Layer 5 of a small transformer language model trained on English Wikipedia (13 layers, counted from 0, width 128).
A neuron's activation on a vector x is SiLU(gate . x) times (in . x), where the dot is the dot product.
The model reads these tokens: "oke" " Boys" " and" " C" "oc" "aine" " R" "iot" " "

The vector x that enters this layer's MLP at each token. A number n stands for (n - 500) times 0.0015.
0 "oke": 472 571 577 470 387 596 456 460 432 465 477 443 446 451 476 515 512 277 578 481 310 278 431 453 504 504 468 551 485 525 439 494 445 553 514 312 702 644 582 524 467 698 442 827 457 494 606 326 577 528 496 436 836 514 565 493 576 429 287 673 868 365 274 354 902 403 569 454 529 506 752 392 554 342 397 422 498 586 507 398 545 569 600 482 482 294 711 569 419 517 610 349 715 533 613 509 561 394 511 509 763 573 505 454 645 596 637 485 329 477 510 399 413 662 501 387 665 450 666 649 429 550 547 422 442 397 347 269
1 " Boys": 384 623 468 453 456 487 498 457 380 362 394 510 431 465 545 536 541 301 573 505 372 280 431 447 532 492 498 702 560 512 355 471 412 447 519 393 731 651 419 536 639 756 425 732 440 562 665 341 585 499 390 426 703 477 483 514 569 371 247 731 887 460 151 306 806 502 574 624 546 533 623 410 638 388 223 440 463 538 402 436 568 482 586 500 351 484 690 535 476 481 626 383 666 510 662 539 623 482 541 623 898 552 456 441 642 569 648 434 380 543 536 357 409 588 536 354 631 415 598 695 516 483 655 493 514 287 330 422
2 " and": 467 394 429 473 246 592 333 553 489 870 627 590 597 762 466 266 361 403 582 421 359 70 479 443 472 585 601 438 758 571 610 463 568 479 529 639 429 598 672 410 359 774 479 614 598 584 703 296 473 446 387 655 746 440 417 375 358 576 256 439 776 481 323 455 854 692 478 595 508 450 556 343 439 389 376 756 510 738 419 578 644 562 450 344 362 549 473 597 641 470 422 239 474 518 578 563 538 368 699 451 572 504 466 458 497 443 451 387 482 619 331 298 465 655 412 446 560 576 567 562 517 603 402 513 604 381 487 412
3 " C": 117 619 731 605 493 570 495 335 550 412 766 467 477 544 489 374 470 367 386 398 425 234 741 479 460 643 380 353 698 466 506 461 542 426 415 591 689 469 561 589 533 411 372 215 538 449 587 477 537 519 328 317 627 696 469 330 384 464 505 266 868 370 522 379 485 561 531 525 505 436 348 536 430 549 462 558 212 624 369 560 596 473 498 310 378 567 397 617 410 630 516 324 449 622 579 557 381 321 605 476 557 535 501 321 457 760 359 316 653 465 552 421 652 509 287 376 465 450 689 437 668 435 541 479 519 694 791 387
4 "oc": 97 466 744 557 626 514 327 233 586 418 633 500 415 597 450 218 894 487 635 354 580 411 677 278 224 482 532 306 477 508 594 455 359 476 565 593 482 500 613 297 218 605 359 407 609 538 584 380 405 289 230 36 459 549 580 582 649 799 521 480 751 389 557 544 545 454 587 438 513 631 537 580 401 514 659 633 429 718 459 457 370 440 541 517 472 359 431 398 511 501 537 472 474 518 543 480 332 504 690 429 520 477 370 483 548 624 423 507 244 599 364 537 569 545 596 555 451 435 649 653 583 590 699 503 440 554 905 224
5 "aine": 513 348 463 439 585 535 249 372 472 374 280 454 551 418 377 633 434 379 563 492 484 344 417 456 546 564 501 606 516 593 392 428 385 436 448 480 668 490 622 385 559 664 505 688 469 531 531 270 693 603 417 499 456 502 587 431 662 661 569 646 864 445 438 304 853 247 535 434 143 607 830 332 407 517 563 431 444 524 444 559 660 414 452 330 387 255 394 581 561 399 579 456 473 665 581 342 444 586 474 374 328 566 406 508 390 516 589 421 343 392 389 437 446 708 388 408 430 509 416 586 369 536 444 447 394 526 389 402
6 " R": 191 597 447 469 439 547 507 364 537 490 795 526 428 358 428 513 304 453 508 367 578 311 506 486 415 339 529 547 579 535 442 440 117 725 499 472 573 534 574 536 606 537 451 273 534 465 589 369 548 528 417 528 442 520 550 428 353 602 419 737 900 607 739 441 477 488 476 581 500 305 343 384 678 393 513 457 503 290 518 407 569 522 338 324 285 408 393 486 579 582 509 439 549 595 464 504 410 590 586 549 412 498 324 312 666 413 381 621 433 309 640 562 863 707 215 355 467 790 497 374 572 455 787 431 346 451 427 436
7 "iot": 521 300 351 460 508 627 636 263 460 691 413 411 528 665 562 437 899 484 586 333 355 537 547 452 252 794 556 532 328 647 469 508 509 294 485 321 753 582 584 422 510 763 457 474 434 529 614 200 611 503 689 433 497 544 538 264 586 459 554 546 837 381 463 528 813 505 522 469 503 479 705 548 397 386 713 352 517 526 370 864 407 557 442 613 511 458 408 462 498 466 502 526 420 634 333 517 638 781 350 413 524 544 449 499 542 411 590 266 441 553 365 609 434 544 507 512 560 541 641 413 457 546 456 491 514 424 486 414
8 " ": 543 457 460 89 402 759 535 40 656 223 379 540 400 626 499 263 301 378 562 490 513 384 520 575 570 469 479 490 630 548 408 574 555 541 418 660 615 524 630 378 255 208 515 502 523 348 567 356 463 409 260 555 657 545 484 276 494 460 445 663 705 521 402 578 733 545 503 570 470 538 312 373 523 578 661 634 444 446 598 392 779 542 302 478 506 753 512 696 538 511 252 533 436 452 523 547 434 586 554 374 537 376 468 498 625 357 340 570 503 460 445 353 345 573 460 666 315 515 406 689 519 417 544 658 499 492 471 399

Each question shows the input weights of one neuron of the MLP. A number n stands for (n - 500) times 0.0013.

n153 gate: 590 513 485 541 443 472 670 479 558 613 308 591 540 642 587 537 612 527 535 354 585 392 515 637 516 674 414 393 487 526 601 429 457 476 577 417 438 626 445 525 489 565 432 417 524 547 710 495 575 543 531 597 547 540 490 492 488 547 659 471 596 491 455 447 405 580 447 486 485 534 520 337 567 469 470 541 490 366 574 637 411 488 415 599 522 464 425 560 365 439 624 485 493 526 366 622 538 470 603 475 360 464 632 444 257 532 569 439 503 529 421 343 542 440 538 579 573 491 394 478 455 544 458 559 556 526 612 429
n153 in: 608 430 525 500 348 423 654 421 621 543 474 757 647 489 522 535 467 566 493 520 462 469 426 595 396 598 410 416 418 526 486 426 589 356 599 434 440 618 499 571 465 482 429 360 471 480 502 524 484 451 507 570 432 496 588 460 468 629 584 405 609 465 507 502 443 546 435 689 570 452 586 381 538 405 464 447 643 515 495 532 460 418 474 713 490 418 278 421 448 402 429 483 375 494 463 528 489 480 561 460 411 560 482 403 469 559 513 471 399 329 462 502 445 335 327 638 501 520 493 425 367 422 374 620 462 712 529 418
On which token does it fire most, and how strongly? 7 "iot", at about 0.15

n307 gate: 457 363 339 443 433 412 422 543 459 457 481 450 664 481 326 562 565 394 600 388 413 477 572 311 422 644 637 519 556 602 476 567 493 599 649 498 510 587 407 545 598 544 455 536 319 452 470 697 628 431 360 415 372 475 409 369 599 458 352 441 497 443 540 324 399 375 501 539 293 435 562 437 639 480 539 491 619 528 471 343 484 372 490 447 503 257 445 519 370 619 472 542 483 534 477 329 352 448 683 662 456 554 767 446 374 440 391 583 413 592 498 485 414 596 546 444 452 513 571 661 303 604 408 501 616 523 498 554
n307 in: 561 385 567 449 484 698 552 544 478 451 496 409 724 366 653 518 404 452 462 548 500 388 601 485 204 393 402 534 337 743 425 557 570 509 354 545 455 513 459 591 724 674 562 613 465 621 398 586 530 353 574 514 575 417 577 402 516 455 522 451 462 617 546 448 437 310 432 601 411 439 480 363 370 425 570 556 326 585 402 381 643 374 587 491 659 406 428 442 543 451 456 538 509 357 531 636 486 537 651 661 497 519 393 506 405 447 414 452 546 354 634 474 448 484 556 400 273 408 634 498 297 491 423 636 406 571 629 487
On which token does it fire most, and how strongly? 5 "aine", at about 0.11

n120 gate: 532 495 437 567 580 642 424 479 510 410 501 520 541 442 379 528 495 495 448 487 465 372 484 516 488 456 526 460 475 434 548 506 452 489 569 385 445 510 559 574 572 425 583 497 618 348 543 583 483 468 554 495 581 519 585 428 425 461 478 486 481 742 538 395 394 522 534 538 564 456 425 467 420 459 547 405 492 515 455 588 521 518 495 376 600 571 610 617 465 468 540 619 488 496 529 563 502 337 545 485 617 406 358 580 652 508 563 564 409 482 677 654 660 569 426 453 480 316 417 677 571 586 438 538 595 559 536 599
n120 in: 496 458 457 584 552 583 370 498 517 461 538 451 495 448 460 526 458 536 423 411 460 458 431 510 487 577 504 452 444 587 612 539 454 469 649 376 480 496 490 497 581 456 640 430 631 379 491 613 534 542 476 471 512 532 551 437 479 469 486 528 526 695 495 417 386 526 500 637 563 427 425 434 368 453 591 537 511 538 461 588 617 420 455 497 595 584 545 578 554 418 589 677 440 524 465 522 531 362 540 496 612 419 249 510 683 568 586 633 355 469 727 542 609 526 470 475 390 323 492 607 461 538 358 588 592 598 539 572
On which token does it fire most? 7 "iot"

n147 gate: 486 319 474 573 358 418 510 543 491 447 583 710 419 402 413 517 355 535 585 563 600 686 476 509 553 596 435 551 436 445 383 516 585 557 373 622 551 423 437 606 269 571 487 494 422 630 457 467 378 371 308 559 468 490 598 510 456 326 538 601 746 653 378 424 369 634 402 577 481 546 685 631 497 487 555 477 532 461 438 546 520 501 563 610 412 321 575 366 576 572 386 423 541 459 697 476 647 575 651 518 621 441 541 525 594 587 560 540 468 460 614 499 712 559 613 528 440 580 464 351 417 457 314 518 481 554 665 492
n147 in: 508 326 551 481 333 457 563 538 634 546 731 596 476 381 449 553 451 608 543 403 532 608 596 553 538 701 464 512 475 441 536 464 582 651 530 610 607 437 462 497 508 534 519 534 500 680 438 492 502 421 492 508 561 546 676 525 498 514 538 652 553 684 425 397 348 739 352 429 485 598 489 621 444 319 497 320 556 396 485 456 534 540 655 394 510 376 634 426 489 571 493 541 550 485 593 419 596 532 528 531 438 423 630 371 668 686 642 469 454 510 525 562 579 412 581 540 493 404 539 480 369 354 504 542 580 488 449 357
On which token does it fire most, and how strongly? 8 " ", at about 0.011

n166 gate: 420 416 625 589 538 510 500 647 559 483 429 453 444 456 528 589 431 522 574 478 416 576 510 549 507 469 547 662 569 421 503 487 585 521 623 516 610 680 509 496 577 499 505 441 429 399 626 460 626 706 467 487 524 521 652 643 387 597 303 536 522 365 490 379 378 586 467 580 456 513 428 609 712 483 399 501 571 526 492 447 493 394 442 684 457 509 468 583 567 430 398 587 294 563 571 505 387 525 357 272 399 402 567 589 621 509 678 364 392 533 516 640 389 469 420 550 421 674 790 510 380 617 553 358 459 580 568 460
n166 in: 472 354 524 433 569 409 571 506 651 545 681 390 367 621 505 652 517 332 399 375 689 515 511 501 596 456 399 507 449 499 494 561 559 482 601 378 566 586 607 474 609 662 542 449 450 545 505 437 637 634 498 420 501 571 552 379 388 548 396 553 521 495 633 428 443 401 513 588 363 620 465 549 473 563 403 592 496 574 391 444 375 458 597 521 593 565 676 644 457 751 612 537 543 462 489 511 505 444 418 545 493 623 545 692 625 501 444 424 589 575 538 573 546 580 565 613 418 626 323 501 490 352 622 513 432 502 401 416
On which token does it fire most? 6 " R"

n199 gate: 366 497 520 363 454 441 647 603 438 442 669 461 426 647 598 577 419 489 500 561 553 518 491 541 631 525 489 445 508 636 412 485 360 459 453 252 456 447 547 499 547 545 661 634 490 431 494 461 549 449 752 577 435 378 401 353 471 646 524 459 576 585 629 514 476 553 558 443 425 631 523 388 382 596 552 425 498 548 449 596 460 649 554 576 386 521 516 341 491 659 529 610 339 520 561 297 718 333 571 540 446 418 550 444 464 504 349 378 390 541 704 547 639 496 461 528 284 669 594 420 424 346 493 420 502 553 504 579
n199 in: 409 542 440 582 533 426 390 546 485 425 600 519 417 545 438 406 478 512 485 341 475 584 603 493 497 376 505 479 438 613 518 475 500 510 359 384 507 420 435 503 557 619 629 447 591 639 505 574 544 522 589 520 463 559 468 365 492 760 678 471 487 404 680 574 539 565 546 455 523 703 558 522 431 508 585 310 574 272 493 536 551 683 471 411 448 453 401 446 667 576 556 558 372 565 429 396 519 627 512 622 404 597 497 445 492 405 532 435 465 610 637 279 630 399 468 420 428 427 558 527 434 343 627 567 605 416 458 542
On which token does it fire most? 6 " R"

n145 gate: 692 542 531 630 577 563 487 477 442 516 432 457 542 506 560 605 429 622 501 491 475 480 566 468 405 438 515 473 319 560 530 492 380 408 449 415 435 420 469 369 424 387 465 423 384 532 326 463 552 566 480 527 533 587 453 529 555 539 512 485 521 496 447 555 411 607 374 442 397 529 590 565 517 513 473 521 555 495 541 537 552 331 700 325 576 467 352 484 580 467 356 377 443 387 465 396 384 500 429 655 405 489 563 566 574 364 303 516 444 468 488 557 369 349 608 582 589 547 505 490 473 538 481 523 474 375 586 601
n145 in: 578 565 520 536 573 610 501 586 622 469 417 496 492 517 548 547 376 514 561 475 412 540 391 302 489 446 618 494 499 549 591 451 399 510 489 409 459 421 470 399 423 400 463 413 482 615 491 478 478 504 462 468 599 562 429 584 592 537 418 593 427 423 498 533 413 577 442 476 412 597 622 564 647 488 430 515 496 590 467 471 651 294 706 381 528 352 398 508 558 503 290 360 455 598 485 336 527 467 585 670 442 455 612 563 678 433 435 431 491 511 626 557 445 317 511 525 540 467 429 489 418 492 460 468 423 395 628 607
Its two highest activations, in order, are on tokens 3 " C", 6 " R"

n118 gate: 227 524 669 405 441 486 678 638 715 445 434 563 464 568 531 417 585 659 423 532 405 599 458 613 379 426 454 542 464 452 574 442 515 527 663 518 443 468 513 447 505 287 547 384 730 485 573 450 622 662 631 654 365 650 648 387 467 653 497 426 329 663 500 433 647 387 570 496 556 724 415 542 485 456 597 435 580 410 475 440 513 372 290 476 382 441 421 604 447 319 355 534 565 528 426 402 613 494 414 363 513 534 468 240 582 405 366 478 557 543 456 541 512 566 545 551 585 498 366 452 516 382 399 332 194 619 468 592
n118 in: 425 545 634 246 537 422 585 619 563 357 461 501 485 574 430 478 560 593 539 549 392 554 565 572 426 372 595 443 387 574 630 401 457 492 540 397 322 483 438 521 486 254 581 351 706 565 595 306 589 469 615 673 397 624 659 481 360 541 548 476 424 803 458 553 584 398 547 553 674 601 429 445 582 456 387 412 541 490 535 670 596 470 338 399 381 553 416 339 403 394 351 433 525 629 347 420 530 432 311 368 601 427 395 332 382 387 335 560 632 589 457 455 565 636 492 570 563 524 340 410 509 445 323 425 329 670 514 557
On which token does it fire most? 1 " Boys"